Layer 6 of a small transformer language model trained on English Wikipedia (12 layers, counted from 0, width 96).
A neuron's activation on a vector x is GELU(weights . x), where the dot is the dot product.

Input weights of the MLP neurons that the questions are about. A number n stands for n times 0.0016.
n12: 53 86 -87 -148 -91 -71 -180 198 -125 -183 55 -205 -23 -67 183 -53 -21 52 101 -129 78 -21 79 27 -126 74 76 -43 82 -159 345 -91 33 49 137 124 268 57 -106 -126 114 -215 -62 -46 58 106 92 0 -99 92 -91 32 -131 73 -48 207 18 -132 -218 4 19 20 159 17 -11 -32 -58 279 18 26 24 -25 -94 -67 133 168 -118 -152 -164 11 -14 71 -22 105 -63 157 28 -169 -78 7 -14 232 -10 -166 -89 -208
n29: 76 -58 0 -106 -59 -122 238 -33 -69 -77 -196 -100 111 -27 -226 -84 -168 60 74 -135 -80 -18 16 -110 -108 121 193 29 -32 186 -53 117 245 -19 8 -100 -265 -53 -122 -110 23 -219 39 42 -33 231 130 -19 102 -194 317 107 30 72 -15 -30 27 -35 -136 203 -91 -96 200 14 192 158 31 -179 -76 -138 208 19 -28 158 -8 -100 27 31 149 -87 115 38 -47 -19 60 -134 -45 298 -15 196 -34 11 266 -151 -130 -139
n33: -33 -269 0 -61 -331 0 118 107 163 197 128 14 61 0 67 153 -62 -5 78 -55 -385 78 -192 -105 -53 -118 106 -100 -75 0 108 85 -30 70 -40 -277 -189 -285 -104 5 243 -278 66 186 133 -76 -34 200 -152 209 -303 105 -327 86 -212 -66 -53 49 -102 -85 -113 -89 -198 -220 72 -236 229 51 347 -186 97 62 -135 -9 242 230 77 73 -48 -33 -268 -120 -58 -189 -169 -61 75 129 -62 269 -72 287 51 203 210 -32
n36: -273 -157 -226 44 15 -201 -24 100 -99 -181 63 -148 234 0 -66 12 135 -56 -79 -270 -126 111 -56 90 -4 130 140 184 -69 28 48 185 -68 -52 179 -91 -191 -92 -179 17 -94 101 79 -69 39 -239 -219 -68 -84 212 13 -82 -106 112 44 -97 98 164 109 -214 -164 -8 -77 -251 309 37 42 40 81 -84 80 29 -157 -4 -64 -8 -49 -58 164 -93 -353 115 -4 162 52 80 12 -8 286 75 123 -209 -238 -153 -53 27
n50: -392 -37 -366 -20 23 -106 -198 50 -98 -26 -63 217 312 5 -46 220 343 390 -89 -352 56 277 11 187 -21 107 57 11 -91 135 10 -121 -37 30 261 164 -20 137 -71 -301 -174 30 -9 128 25 136 -74 -110 -11 363 -142 185 -31 70 -426 -172 231 105 131 -252 -117 -19 76 -39 31 -103 -115 150 234 -252 70 336 -33 -40 -5 134 36 -151 139 -319 -209 -98 239 -254 60 95 -30 -14 -107 -252 -56 -41 -114 -78 -61 -34
n57: -168 -73 -130 156 -158 -9 -212 -45 10 241 241 -21 -46 -15 -51 -41 -66 105 -31 -122 -239 89 16 -93 -118 -41 129 -11 -128 -65 368 -10 264 154 -48 138 66 65 -5 -419 377 10 -113 178 113 -60 -26 -283 -268 204 -94 -41 -425 48 -118 181 66 -441 -266 -25 121 -109 -136 -289 0 46 245 10 15 -9 74 91 -75 -201 190 318 26 -333 -5 25 -361 -148 31 -72 20 145 -50 128 112 -152 347 256 -213 -83 158 -15
n67: -11 -136 11 -95 -34 10 -85 36 -82 -112 57 97 -71 -11 119 100 -15 -33 276 -7 -48 118 87 129 19 254 -128 -94 -55 264 257 -29 154 -54 -43 259 -162 40 -307 12 226 92 -300 82 -50 -122 77 -22 -65 -44 -27 -48 -247 96 7 121 56 -53 -129 4 -237 -131 210 -25 -60 -41 197 98 -15 104 -14 44 58 -131 127 -15 -145 -151 -93 33 144 257 -26 26 62 94 187 52 -85 -114 7 -97 -29 30 -111 75
n72: -192 -60 -98 -139 20 3 -51 -29 145 7 190 -146 104 -85 -41 41 170 134 188 -181 96 129 -63 11 -71 188 157 -12 85 -119 102 -22 -58 -141 31 -50 84 36 18 -4 33 -40 -310 -4 -78 280 -15 -36 -53 -118 -65 219 -7 41 -50 384 278 -213 91 91 -74 59 84 -59 -138 -269 -170 185 18 -41 50 140 -61 -11 84 145 -119 38 -219 -88 -40 111 -11 184 88 -105 47 -7 -130 -8 -133 45 11 -187 67 53
n97: -5 -339 -15 -85 -5 -166 -100 -5 -157 112 234 5 184 -171 137 -71 384 104 -57 -280 60 107 241 92 41 211 189 -50 -344 113 90 179 94 -49 273 -93 150 -264 -322 22 5 -15 -135 -10 5 150 -161 -123 -94 91 -207 10 30 104 29 -30 218 151 196 -114 -111 -254 -90 48 147 199 15 -44 256 -164 -324 -126 37 75 -235 107 30 -242 142 -30 -387 471 -133 41 -5 138 -204 -132 116 78 182 -30 -289 66 -106 183
n109: -143 -379 48 54 -31 -40 -25 -235 -123 38 -240 -145 77 -189 30 97 -8 -112 267 -73 -4 -29 76 -24 34 -139 39 -107 -115 45 71 209 272 277 115 16 -109 -136 46 5 93 79 -202 241 135 41 140 83 79 -144 52 110 88 124 33 180 -34 -13 -255 -8 -89 91 17 0 -158 -128 203 -149 -84 -142 -99 202 -12 -12 132 -132 136 -86 -259 46 -205 -98 -86 -159 -92 -33 184 -95 -127 -343 -106 -13 111 86 135 336
n111: -40 7 -17 52 -328 -52 -32 -24 -37 175 -120 -342 55 -281 162 -182 279 146 132 -220 20 273 13 109 -126 -32 -41 182 -64 122 92 123 -80 43 80 4 172 95 -52 43 -44 56 -7 -53 -109 382 312 -24 142 -44 104 -49 124 21 -74 -84 267 -100 -62 147 74 -131 -24 46 142 -179 211 -8 -64 -116 -43 -8 -26 -242 -105 -215 114 -115 -203 -72 12 -32 29 82 -88 213 -159 143 -4 -116 8 -36 -86 0 12 -89
n141: -92 -82 -109 230 3 67 197 -111 -219 141 46 0 23 29 -89 48 33 209 -38 -187 -33 68 47 -21 -156 -139 -30 -247 151 197 117 -232 11 183 165 75 -40 -264 -15 -55 -184 -73 -78 -63 -117 -4 -114 97 179 96 129 0 -44 38 -79 -182 -33 -220 34 15 -155 -96 18 -97 0 100 98 -79 140 -144 187 77 -88 -29 187 -78 152 -184 -152 51 -168 -144 -60 108 -102 -43 -47 45 -48 -397 22 30 -82 0 33 -49
n203: 163 -263 -30 57 -128 -159 292 151 15 -83 273 -146 233 58 -49 10 150 137 -93 37 67 -135 266 93 -244 326 -127 -37 30 -197 167 181 -165 -170 -25 -28 139 -175 87 -10 -96 343 -58 -155 -28 -36 60 -141 -100 -77 -35 -44 -336 58 -70 5 155 -288 158 29 40 -162 53 -41 0 268 143 -175 -101 -359 -113 -19 -62 -285 -35 -92 -44 -276 102 -105 -173 165 157 -176 -285 -95 -205 144 266 20 -106 -170 -309 -34 -116 78
n215: 29 -59 -168 208 -240 -46 -163 -32 -298 -157 93 -174 -82 37 -21 267 21 60 21 -146 -177 -88 22 91 -179 61 195 -5 30 -8 33 -45 13 -96 90 32 253 -154 -61 -119 57 -232 42 -148 71 66 38 56 -8 238 156 -25 -147 11 -96 -199 -33 -258 71 57 45 -218 57 -85 -8 208 265 -229 -16 -92 64 -45 -207 77 -90 -25 227 -398 74 41 -8 29 -46 -38 -69 -105 -122 69 -58 -228 74 173 -263 204 -140 -98
n221: 30 -196 -136 -13 -165 -138 -149 -386 -268 -78 -208 -35 336 188 -39 -13 -82 109 158 -197 64 304 64 -116 -87 111 65 14 -221 29 -183 -34 94 17 -18 54 60 50 56 41 -193 30 36 -34 -224 156 248 -159 137 -142 -84 -142 21 -100 -83 38 190 58 189 -170 -39 0 98 -105 78 91 154 -164 -34 -40 146 56 55 -30 -169 39 26 -101 -91 -285 -121 306 144 -157 -13 -55 -102 -144 159 4 -292 -95 -158 22 -64 226
n261: -226 -53 -23 126 29 -28 104 -213 -238 169 -206 -174 322 -99 274 18 95 470 190 52 86 110 -58 -87 69 -63 -115 70 157 244 -112 143 -61 -102 -52 31 185 112 -81 -10 45 13 -159 150 153 102 61 226 206 281 -159 91 -167 172 -251 -162 105 -89 19 121 -25 -131 -77 -69 18 -275 33 -236 9 -72 181 -131 -42 45 -104 -55 96 -23 -5 -207 -124 87 194 -194 36 258 -58 110 -5 -205 -255 -27 -198 -124 205 96
n267: -87 -4 5 109 -105 -36 105 -27 42 162 -165 -19 38 -37 -5 349 197 117 -33 -40 -202 -120 78 44 -181 155 250 20 -82 -58 77 5 171 193 201 -53 246 260 -343 -427 73 -150 -114 14 -66 327 99 295 104 41 264 184 78 12 -116 -86 69 -109 42 249 34 -9 264 108 69 0 178 -13 69 -201 134 101 0 -226 290 -51 37 -56 -14 73 -214 138 210 -210 -140 58 -14 175 216 -278 152 101 -214 98 124 -83
n297: -72 10 109 -72 -10 16 72 -70 -38 42 -235 -23 90 -68 -15 -156 -53 15 27 -29 -23 44 20 26 -42 64 -77 -21 116 78 4 79 166 26 198 -81 94 -101 -148 -89 144 -94 -262 122 -106 372 161 -189 -8 -125 4 61 132 114 -81 0 -92 125 -78 206 -246 81 147 -93 -192 42 16 -130 178 -11 67 -250 -49 -19 -39 287 195 58 -103 -56 66 -153 27 127 -214 63 -105 230 -255 109 -57 -138 96 162 244 160
n301: -188 54 -110 213 -39 -119 17 134 -56 -225 -97 117 188 145 -30 159 120 59 -92 -115 13 470 77 -79 -4 162 117 80 -81 42 -64 0 107 -46 67 117 -102 83 21 -390 -13 -17 -257 -138 -87 73 137 -50 22 146 4 -168 -85 100 -320 -21 327 -9 44 -51 27 -116 124 -211 -95 169 66 -345 68 -168 125 -150 -31 -21 -67 -26 22 -167 -203 -323 50 -78 -39 -52 4 -34 -81 -32 168 -106 95 -142 -67 231 -185 164
n302: 93 91 -54 -129 -48 -105 60 75 -37 -33 159 164 74 109 -12 24 -37 -32 -83 16 37 118 -65 -129 177 141 8 223 102 20 189 -16 80 -182 152 -55 -133 -65 -231 -96 118 129 -108 -106 -74 -4 -63 198 122 85 -121 73 -246 66 -94 193 4 46 33 -176 -245 8 419 -123 196 -267 0 -235 49 8 95 53 -208 8 -42 270 98 -141 37 -177 79 16 149 165 232 8 -76 147 -41 29 65 -69 -63 -95 382 -194
n308: -96 30 -34 -4 -187 -94 -219 53 139 -164 -155 -122 103 -12 92 -397 -75 16 217 -32 -296 32 89 -189 -55 162 -110 -179 -315 8 -95 12 26 171 148 -81 -211 -107 8 -228 -113 -95 -127 46 24 36 99 41 271 -138 -94 298 -257 -14 -89 -202 121 -232 55 74 -133 -128 128 -110 88 30 124 45 -42 -58 159 -233 0 -45 -117 139 71 72 -29 -322 -85 214 144 -51 49 131 -16 -4 -159 -116 -38 71 223 59 100 28
n322: -124 -14 49 -143 -139 -94 -211 -223 198 -16 66 40 95 -20 -4 -64 -189 -149 -33 104 88 19 4 -154 12 -163 -288 -185 -173 -90 -167 28 112 51 230 -128 12 -17 -264 -73 40 -4 48 145 -8 -64 -70 -47 -37 64 0 36 52 193 0 -67 -125 74 -135 32 -11 0 115 27 -263 -166 8 71 -188 -138 -262 112 -51 79 162 20 141 53 -133 -234 175 278 326 41 -103 -71 -83 67 -317 33 -124 -169 97 -118 -213 -180
n330: 17 -225 -13 107 -115 -49 -116 -123 -83 179 18 -219 130 86 262 -13 -108 220 -106 -50 -95 -29 -179 50 -44 56 105 -338 -141 -25 34 145 297 453 41 -168 39 -102 -134 32 -130 9 48 48 175 115 206 140 318 -30 -147 165 -82 71 -13 -94 -87 241 -160 346 -59 -129 4 -4 319 57 -71 -178 -86 0 -177 -125 40 -4 108 -113 109 75 -218 -99 -21 -91 123 -48 -90 102 -9 -129 273 -31 -4 144 177 -119 -100 -162
n334: 50 -61 47 139 -137 -63 18 89 -128 302 -248 50 -116 -212 -78 118 -55 -40 176 109 -163 -207 82 -201 -239 -77 179 -45 -181 164 297 31 316 98 185 -207 -104 -87 -172 -87 73 -27 -125 259 123 -198 84 288 450 154 42 105 -144 102 -132 103 -150 150 -79 282 -4 -85 153 -86 -82 -32 149 -93 50 -13 159 -127 25 4 75 174 -78 -120 -27 -81 110 5 152 -37 -318 22 278 80 -350 -42 27 82 119 124 -91 26
n347: -186 -241 89 -63 87 -51 39 -159 -72 76 -204 128 -29 -114 92 -8 -79 -31 121 -364 -48 77 13 282 -277 0 88 -113 25 -104 -8 -98 -206 -112 -25 81 295 38 -20 42 -139 -82 18 0 65 80 -74 -101 -33 123 4 8 -114 -44 -73 270 147 20 85 106 -80 -7 -47 94 164 -228 -105 -27 -217 7 -201 138 -225 -148 29 200 247 -97 -351 24 -139 60 40 97 -102 101 149 -111 99 -33 -75 -104 -139 104 -24 -102
n353: -95 78 -131 29 -95 -64 -12 275 -179 -138 -34 -134 23 -210 -12 79 0 73 42 95 -74 -116 -4 -4 -205 -53 105 -159 -30 -173 274 -8 47 202 95 -153 -4 -49 49 -35 12 -16 -80 319 104 -141 -158 157 26 178 -8 87 -210 110 -108 -12 -154 94 -17 425 -181 -27 12 -59 29 -113 220 385 -45 -69 -52 62 -80 -342 82 183 -158 -25 4 -49 -88 100 -55 -92 -114 142 163 73 -108 -183 -70 -137 -197 54 257 83
n356: -70 -95 -105 47 60 54 -131 57 -114 -204 49 33 43 -219 233 -7 125 226 123 -74 11 100 167 -28 -119 40 -85 -28 -46 204 142 -116 38 118 69 118 22 -98 -37 122 -77 29 -375 -88 -173 -172 -53 25 -72 -51 -90 -100 -88 54 -96 134 155 68 -15 -58 7 -10 164 -42 185 -78 90 -32 -176 -65 -315 55 61 -137 -34 141 -166 71 207 -84 29 -4 116 -60 22 -22 -11 140 -129 -68 -342 114 -57 -138 37 162
n361: 39 -129 -92 -123 -174 24 27 -68 -39 -90 -84 -59 -131 -62 78 226 70 -49 60 0 -183 -132 207 -64 98 143 -114 -90 -57 -95 0 369 178 251 77 -227 58 -200 12 54 89 -158 -97 -58 -38 95 36 49 -48 -113 80 106 -124 -50 -136 69 51 -112 -135 161 -331 -22 4 -26 -27 -59 104 -126 35 40 0 136 -21 -115 -198 -98 204 68 78 0 -132 55 -48 -130 -269 -95 46 381 -62 104 -94 211 132 -122 -199 26
n364: -76 -170 -74 -50 -89 73 46 4 -144 -158 -9 -72 -92 -105 21 169 89 -235 77 -158 0 -70 220 -49 188 -29 171 9 -40 119 196 246 162 144 -62 -86 -8 -208 -21 23 190 -63 -397 173 102 -157 30 54 17 211 82 25 -97 91 -65 92 68 144 -233 329 -81 -338 -46 -211 145 -179 173 -37 -219 -51 -144 42 -23 12 184 38 140 -56 -13 79 -78 -233 -142 -56 -12 58 -21 271 -161 -195 -21 136 41 -128 228 81
n367: -164 -127 0 57 -70 -93 42 75 204 -43 -67 -23 234 149 -77 -88 226 146 191 -22 -268 -108 199 225 -136 -19 -310 97 -141 138 -102 -34 187 116 -100 -130 122 -8 -4 -41 27 193 0 12 222 -237 8 -41 87 195 173 135 145 172 -130 -83 54 12 -200 -140 14 39 53 76 -23 -105 86 30 84 -11 60 -27 -102 -204 191 -15 4 -8 -89 -42 -294 -92 179 -269 -49 109 91 -7 61 122 12 35 41 140 100 55
n369: 151 -49 -70 -113 -163 -24 136 -40 -239 -78 -184 129 121 -314 -212 -133 55 148 28 -75 -242 279 -68 -123 -144 -332 -46 -15 -279 -165 41 397 -10 -13 86 -253 -64 132 -91 113 23 -68 -84 -60 35 205 80 -188 222 55 -254 46 -46 -83 27 -41 46 198 -47 77 59 -354 -32 -52 28 32 117 45 5 -81 -236 82 21 -131 -19 157 18 -75 -41 -150 -44 -32 335 -60 90 -54 -185 141 -463 -28 -170 -129 -89 274 -73 131
n382: 139 -122 -25 -79 92 -81 59 -20 -56 21 147 193 -41 62 25 150 255 -17 -124 -43 -73 91 -59 248 74 -21 21 58 113 -200 359 31 83 -48 94 -61 21 -82 -90 -190 104 141 -109 -3 -138 -45 122 24 -94 -28 -57 -45 -128 252 10 41 -42 11 118 -10 -207 -42 104 -76 -116 -42 -61 -55 -49 78 -146 97 -89 -34 -145 -4 -84 -270 119 0 37 21 96 177 -62 -109 -138 -19 133 136 45 -151 44 -272 10 -153

Each question shows a token from some text and the vector x that enters the MLP there. A number n stands for n times 0.011.

".": -56 19 -29 12 59 322 -63 -34 -23 -40 19 -17 -22 -114 -12 -2 -36 44 -2 -132 189 46 34 42 88 -18 51 -34 61 -22 -72 68 -92 -9 -2 70 71 45 -28 -61 2 107 210 54 4 -9 -35 -56 -8 -16 23 43 148 -134 -38 -30 69 76 -9 -26 -20 76 78 64 33 11 -12 -22 8 180 -35 -68 61 87 -124 -63 -31 121 71 11 79 16 -23 -36 74 60 -33 6 106 -19 -16 45 -86 -29 -25 34
Which two neurons fire most, strongest first? n50, n221

" including": 62 65 48 -37 49 348 -75 -73 24 21 11 -15 35 -29 21 28 22 -18 75 51 65 -24 -17 -57 33 -72 40 -21 -20 2 -29 -1 0 -27 21 5 -25 -34 -18 10 -20 -22 -52 -1 -3 -17 -24 -32 51 -2 -83 -2 59 -100 1 -8 -19 -23 27 -31 46 62 8 6 27 -69 127 -48 11 -19 -13 -34 42 7 21 -14 -24 209 -19 34 79 52 -29 -8 -7 -77 -4 -85 -36 -4 -107 -52 30 71 -30 54
The most active neuron and its activation: n356, at about 1.3

"os": -108 -36 2 -65 37 416 -14 -6 -50 -75 -103 58 -27 -33 -17 -45 -5 75 32 -56 -80 -43 -144 83 -17 25 -32 -44 65 71 23 -63 -27 45 19 45 -108 109 85 36 16 -80 -16 39 77 -86 -10 38 60 -119 12 35 30 -141 116 -1 56 100 90 -28 -26 110 41 -7 5 17 -37 -18 134 166 3 -53 89 113 -80 -205 -56 55 -11 16 3 -64 13 108 63 52 -8 0 115 -6 24 84 -13 -98 -128 32
The neuron with the highest activation: n330

" maximum": 21 143 -5 -92 67 317 -74 104 66 -17 -23 -7 29 41 -97 -140 22 -14 -70 112 0 -1 -45 29 -28 -66 0 -73 -91 -33 39 -18 14 -42 55 1 -39 104 28 -35 -12 67 -33 -126 -39 1 47 74 -71 -96 -154 -2 -6 -125 153 20 -5 13 -6 -9 -57 67 42 107 -53 3 -62 106 46 -59 104 -36 98 68 34 32 69 149 -65 -25 -3 112 89 69 71 38 38 -10 -4 -63 25 50 -40 -28 70 1
The three highest activations, in order: n308, n72, n12

" the": 59 100 25 -21 17 319 -57 9 90 37 29 -46 21 4 28 35 -21 45 -11 -12 77 0 -3 -26 37 -12 5 14 80 -37 -10 28 30 39 17 -6 -8 36 -51 14 -34 -57 -19 -5 -20 40 14 -44 42 50 5 42 7 -161 3 -8 -26 -3 16 7 17 139 6 68 2 -28 -3 43 18 51 33 15 -18 -70 61 40 -21 221 -19 -29 -21 -42 71 -24 8 66 -57 -31 5 -25 0 32 -57 39 17 -30
The most active neuron and its activation: n267, at about 1.6

")": -28 -10 20 29 80 369 7 -24 -23 -51 -3 20 -15 22 -71 49 47 13 -67 -95 39 117 -8 29 84 94 76 100 70 31 -60 35 -65 -42 -1 35 3 34 -16 11 4 18 97 -106 -67 46 -46 -19 -23 -31 37 -71 140 -131 33 25 84 36 132 4 0 -26 -20 5 32 3 10 -26 17 238 6 -69 108 57 -176 1 -67 138 32 51 82 -14 -43 61 -54 -91 4 -63 3 82 0 22 -20 -69 18 78
The neuron with the highest activation: n221

" Sec": 95 -33 -55 20 264 312 61 -124 -61 149 -91 78 -60 -4 -103 66 -89 -75 -9 -3 -17 -98 -12 30 -71 -37 88 51 49 34 51 -27 -47 13 53 -26 -89 1 23 63 125 -148 18 -37 55 -96 -168 50 22 -47 -44 37 132 -115 -2 44 -91 6 153 46 -13 63 -1 103 -61 36 -15 -48 59 81 76 -46 127 36 -44 -174 1 -14 141 162 61 -86 -63 -17 15 -78 11 -21 51 18 -53 -19 -5 -184 -74 -68
The three highest activations, in order: n29, n141, n334

"ult": 41 16 70 -91 -7 429 -24 69 40 52 15 81 -17 -3 -147 28 24 0 -9 -37 -12 -44 -58 5 -4 134 -74 21 -36 -59 56 17 -4 -75 -25 41 38 99 -198 62 47 -89 -1 89 -1 -51 -43 -33 -106 -59 -55 50 -64 -129 64 -44 25 -50 122 -8 -53 105 -27 -18 50 -3 106 49 59 9 31 -67 80 4 -32 5 -31 50 54 77 29 -37 -39 49 8 -71 -10 39 10 41 16 165 -94 18 97 -57
The three highest activations, in order: n33, n57, n67

"-": 8 -2 -61 -26 -52 324 -11 33 2 -5 38 51 27 49 23 -12 19 27 -7 -140 -40 31 5 72 -80 -96 -53 -39 -2 82 -81 -18 9 -53 114 -22 -18 23 163 66 -42 2 185 -55 27 -45 59 -18 27 -11 -48 16 108 -117 -57 -96 14 30 -10 -80 50 95 -55 39 -15 43 24 13 -29 335 57 -82 52 39 32 -160 -18 107 74 42 26 27 51 36 53 3 -10 -36 63 6 3 -35 -152 -28 99 136
The neuron with the highest activation: n221

" Tal": 25 13 46 3 217 285 104 87 -23 7 62 -26 -64 -16 -123 8 3 -21 -35 37 83 -156 -114 66 10 -7 80 121 75 51 56 85 -42 12 -48 -43 -182 74 -49 161 105 80 123 43 44 -65 -109 -2 31 33 14 21 1 -76 96 -111 -102 -39 22 56 28 57 -66 17 18 -79 -78 -50 71 8 -35 -7 -22 200 -43 -104 0 25 -16 213 2 -184 -96 1 -11 -94 -9 -12 26 -12 -25 4 -97 27 -12 -87
The neuron with the highest activation: n364

" Mal": 78 16 -22 -15 130 361 75 3 -50 -86 -44 -4 -131 -29 -99 -65 -9 -63 2 47 52 -143 128 56 -36 -90 133 -50 -2 -119 -1 8 -56 23 -63 -42 -30 -35 18 73 -5 -49 111 122 -41 -58 -202 17 -14 -18 -86 -22 12 -84 102 0 -148 -42 -1 34 23 11 -35 48 -18 -78 -41 -40 -39 238 44 1 100 -23 41 -89 20 29 -6 145 7 -83 35 61 55 16 13 -93 -54 -36 49 -56 -34 -53 -7 -39
The neuron with the highest activation: n353

"Gu": 158 131 -1 -9 53 274 -7 109 -10 -61 66 75 -128 10 -141 -86 98 -83 -39 29 93 -163 81 -9 -16 -151 13 206 49 -50 58 -33 -62 -180 -86 41 -3 19 -41 66 -5 24 43 -84 20 -40 -71 47 28 88 -33 77 -100 -141 52 -34 -101 -64 -53 93 24 45 -66 21 -58 28 9 -11 -52 137 52 -36 39 25 -33 -10 -14 -5 -25 175 38 51 -53 71 -124 -109 -13 61 -14 -84 0 -87 -89 -19 -20 -31
The neuron with the highest activation: n215

"ai": -69 -49 -47 -22 6 418 -20 -16 36 -112 43 -70 -91 -33 58 -64 1 55 -2 -93 76 9 -54 11 -9 -31 51 11 -2 11 -39 -31 -85 -34 -120 14 8 63 41 9 22 -69 87 25 -28 -30 -77 9 11 -61 -126 22 -18 -72 62 15 61 -23 61 -35 86 49 -166 97 -20 -51 -23 13 57 196 -28 -21 137 -62 -10 -195 53 33 -22 79 34 -195 -36 154 30 27 -15 -16 75 34 -42 65 -43 -176 -96 -19
The neuron with the highest activation: n72

"usa": 166 -66 37 7 160 267 -19 -7 107 0 -19 -23 -16 54 37 191 -90 40 -59 -93 104 -48 -153 129 -91 44 -62 126 15 4 -79 17 -197 -109 82 36 -22 -55 59 21 80 35 38 -100 13 26 -16 24 -152 -31 12 90 57 -46 47 -98 14 -49 -16 -106 30 59 143 25 -8 152 -72 -7 49 84 56 -138 188 41 95 -123 -28 31 57 97 156 -90 -74 121 3 -108 42 86 44 -64 46 84 67 85 -21 -140
The neuron with the highest activation: n215

"s": -14 -13 -7 2 42 416 -25 -13 -55 -11 -53 -25 -54 -36 -3 28 35 63 7 -41 71 -42 -52 -6 -4 25 51 31 64 -10 38 -28 38 44 5 8 -20 87 73 89 84 55 -9 -24 -40 -56 24 -67 -50 -5 0 0 97 -158 41 56 68 97 27 -73 32 -40 29 24 13 -60 -11 -48 132 211 -22 -88 148 -6 -31 92 -72 109 71 16 50 -64 -58 15 72 25 92 -62 70 111 48 121 51 1 39 21
The neuron with the highest activation: n356

" from": 51 59 -94 -70 60 318 -11 15 3 -46 8 -52 42 -57 -18 101 -118 3 41 74 71 -28 -97 -34 -14 13 74 -2 41 -60 -48 17 26 58 -37 -119 -62 11 99 -3 2 -19 -36 -37 -41 34 -18 2 -21 15 102 11 94 -36 22 6 -92 45 78 9 34 48 -7 69 -40 -33 20 -99 82 -97 17 -32 45 70 34 -76 -20 193 -13 29 -35 -62 -5 -60 60 -74 6 -16 -18 -51 -52 -69 -37 -50 -11 82
The neuron with the highest activation: n109

" Hi": 188 38 30 19 50 370 2 70 -33 0 165 -29 -93 43 -34 -17 88 -84 -13 13 167 -135 19 -11 -57 -27 102 -11 139 -87 13 -30 8 -42 -33 39 28 -8 54 12 -85 90 109 -113 -1 1 -42 -5 48 79 -81 35 -36 -97 44 -26 -10 -13 -25 -11 76 35 -82 114 -11 -19 1 -85 40 145 8 -17 30 20 31 -208 -46 2 -13 129 33 -5 -58 -67 -61 -128 62 25 45 -82 51 -69 -105 52 -51 -45
The most active neuron and its activation: n203, at about 1.8

" in": 36 101 48 -22 53 319 -9 49 0 111 -17 55 28 -30 27 43 -11 61 24 70 148 -74 -13 -3 -94 -18 -4 14 45 3 0 7 0 -9 0 -56 -60 -63 75 -70 1 -7 -25 -29 -52 -142 -82 39 59 -27 24 -1 11 -61 -39 37 34 -29 48 1 28 42 38 69 -58 56 52 -90 130 2 8 94 88 47 -3 95 -1 206 71 -53 38 -25 -57 90 37 0 15 -4 -16 -8 -60 -12 -11 -95 34 38
Which two neurons fire most, strongest first? n356, n334

"a": -21 -48 -45 -47 31 471 -54 -23 -3 38 14 -43 -36 -39 -80 -21 16 -3 19 -105 152 67 -54 4 47 29 85 71 -27 -27 7 43 10 80 6 42 -25 14 -100 -62 82 -61 113 12 -79 -1 24 1 65 26 -20 50 165 -68 67 8 62 -2 1 -6 50 37 -8 2 -45 -22 23 -21 59 244 30 13 70 -8 -65 -84 -1 76 75 49 30 -105 -23 -33 29 -15 -36 -63 56 11 74 60 -25 -31 -26 22
The neuron with the highest activation: n111

" to": -36 -27 28 -9 21 404 53 -50 43 1 -8 81 1 1 -41 -38 -46 -31 51 29 -101 -53 66 -27 -7 -84 5 114 -5 -30 -77 26 50 32 -65 -47 -26 28 -81 32 1 12 -51 4 -25 -11 -70 43 45 -25 73 -7 138 -54 -77 24 -46 2 6 5 60 76 -39 94 4 -20 26 -42 4 117 96 -1 26 -3 61 -58 -12 176 61 -26 15 -8 11 -79 -25 -11 -10 48 5 -45 -8 -28 40 -52 10 58
The neuron with the highest activation: n367

" 1937": -21 147 -3 29 18 407 23 -5 -24 -76 10 -32 -15 20 -3 -58 19 45 46 35 97 30 33 -9 99 5 59 178 22 53 -36 -59 30 -11 -80 94 -52 138 -53 -75 -15 -2 23 -12 14 13 38 -39 9 -39 -55 -49 96 -130 13 12 113 22 -61 10 17 47 -11 77 -26 26 -59 -77 102 114 60 -31 43 -20 -89 -138 42 117 -45 -35 3 -102 -82 24 128 37 -57 -47 41 -39 3 -33 45 -87 -31 59
The neuron with the highest activation: n301

" Min": -26 -100 -17 51 113 325 25 -87 -6 13 3 12 -95 116 -12 -25 0 37 62 22 -9 -95 -41 80 82 -68 115 -113 11 38 -41 48 -101 116 -59 -17 11 50 86 55 93 -4 108 1 79 -64 -137 -77 11 -39 21 -22 -65 -41 117 -119 -92 -14 76 -49 53 57 -101 83 16 -17 -10 -118 23 -31 45 -45 -4 129 20 -162 -1 66 57 144 -5 -31 20 -54 44 -85 -14 53 54 10 75 6 -102 121 -22 -105
The three highest activations, in order: n215, n141, n330

" cas": 76 13 31 -46 99 305 6 35 43 88 -189 125 -27 3 -103 -104 -15 -32 -131 80 -40 -123 -87 65 -14 -31 -26 -49 6 96 2 56 25 50 41 -40 -132 85 20 117 123 32 31 152 -4 -20 -93 -33 106 -120 66 79 153 -32 77 -92 -99 109 91 8 -35 33 75 136 -37 55 -33 41 48 3 -23 -59 93 44 -5 -124 -48 -4 -34 224 -50 -178 29 67 44 -18 -5 -31 -33 -26 35 -157 -47 -96 -19 -126
The neuron with the highest activation: n297

"ua": 193 -49 104 -46 37 361 85 51 -16 -99 15 -19 -25 -21 -65 8 -65 -21 -90 -112 11 -49 -143 49 34 5 -22 72 58 -9 -34 -11 -5 -95 -7 25 -170 -84 76 109 56 23 50 -50 -11 64 122 -13 8 -9 -69 103 105 -72 5 -42 35 83 -88 -52 70 32 -23 5 71 72 -41 -157 49 277 19 -100 37 77 -102 -79 -52 22 128 125 47 -103 0 189 39 -96 15 106 96 29 58 -25 15 -59 3 1
The three highest activations, in order: n29, n382, n302

" authorities": 37 35 -14 -6 74 430 47 -36 -46 74 73 31 -21 51 -63 25 36 -21 63 72 81 12 72 29 49 -53 180 182 -10 8 64 -6 42 -5 64 33 -7 88 -12 82 17 68 -10 -103 19 -42 -85 12 -79 -76 7 36 190 -80 69 6 4 52 -22 -13 37 -1 41 9 16 -90 -5 -23 -1 88 -2 -58 34 75 -105 40 -68 133 21 9 65 -17 -98 -42 -34 -11 2 -9 24 35 0 12 14 -76 21 67
Which two neurons fire most, strongest first? n356, n72

" sent": -43 124 -57 6 13 397 -34 18 -29 -48 125 109 -14 105 -88 2 -21 -163 -6 41 167 -48 -64 26 -29 -53 38 -127 -8 3 -10 11 77 79 -2 -7 -132 50 -26 148 -25 27 -70 -9 65 -27 -142 -141 -13 27 84 5 148 -50 -14 31 -76 34 -1 111 -64 95 59 30 9 -45 19 -20 -4 -143 23 38 -24 95 24 -276 -63 98 -16 30 -17 39 -51 -116 9 -71 -35 -57 50 -32 55 -21 -25 -4 -30 76
The neuron with the highest activation: n109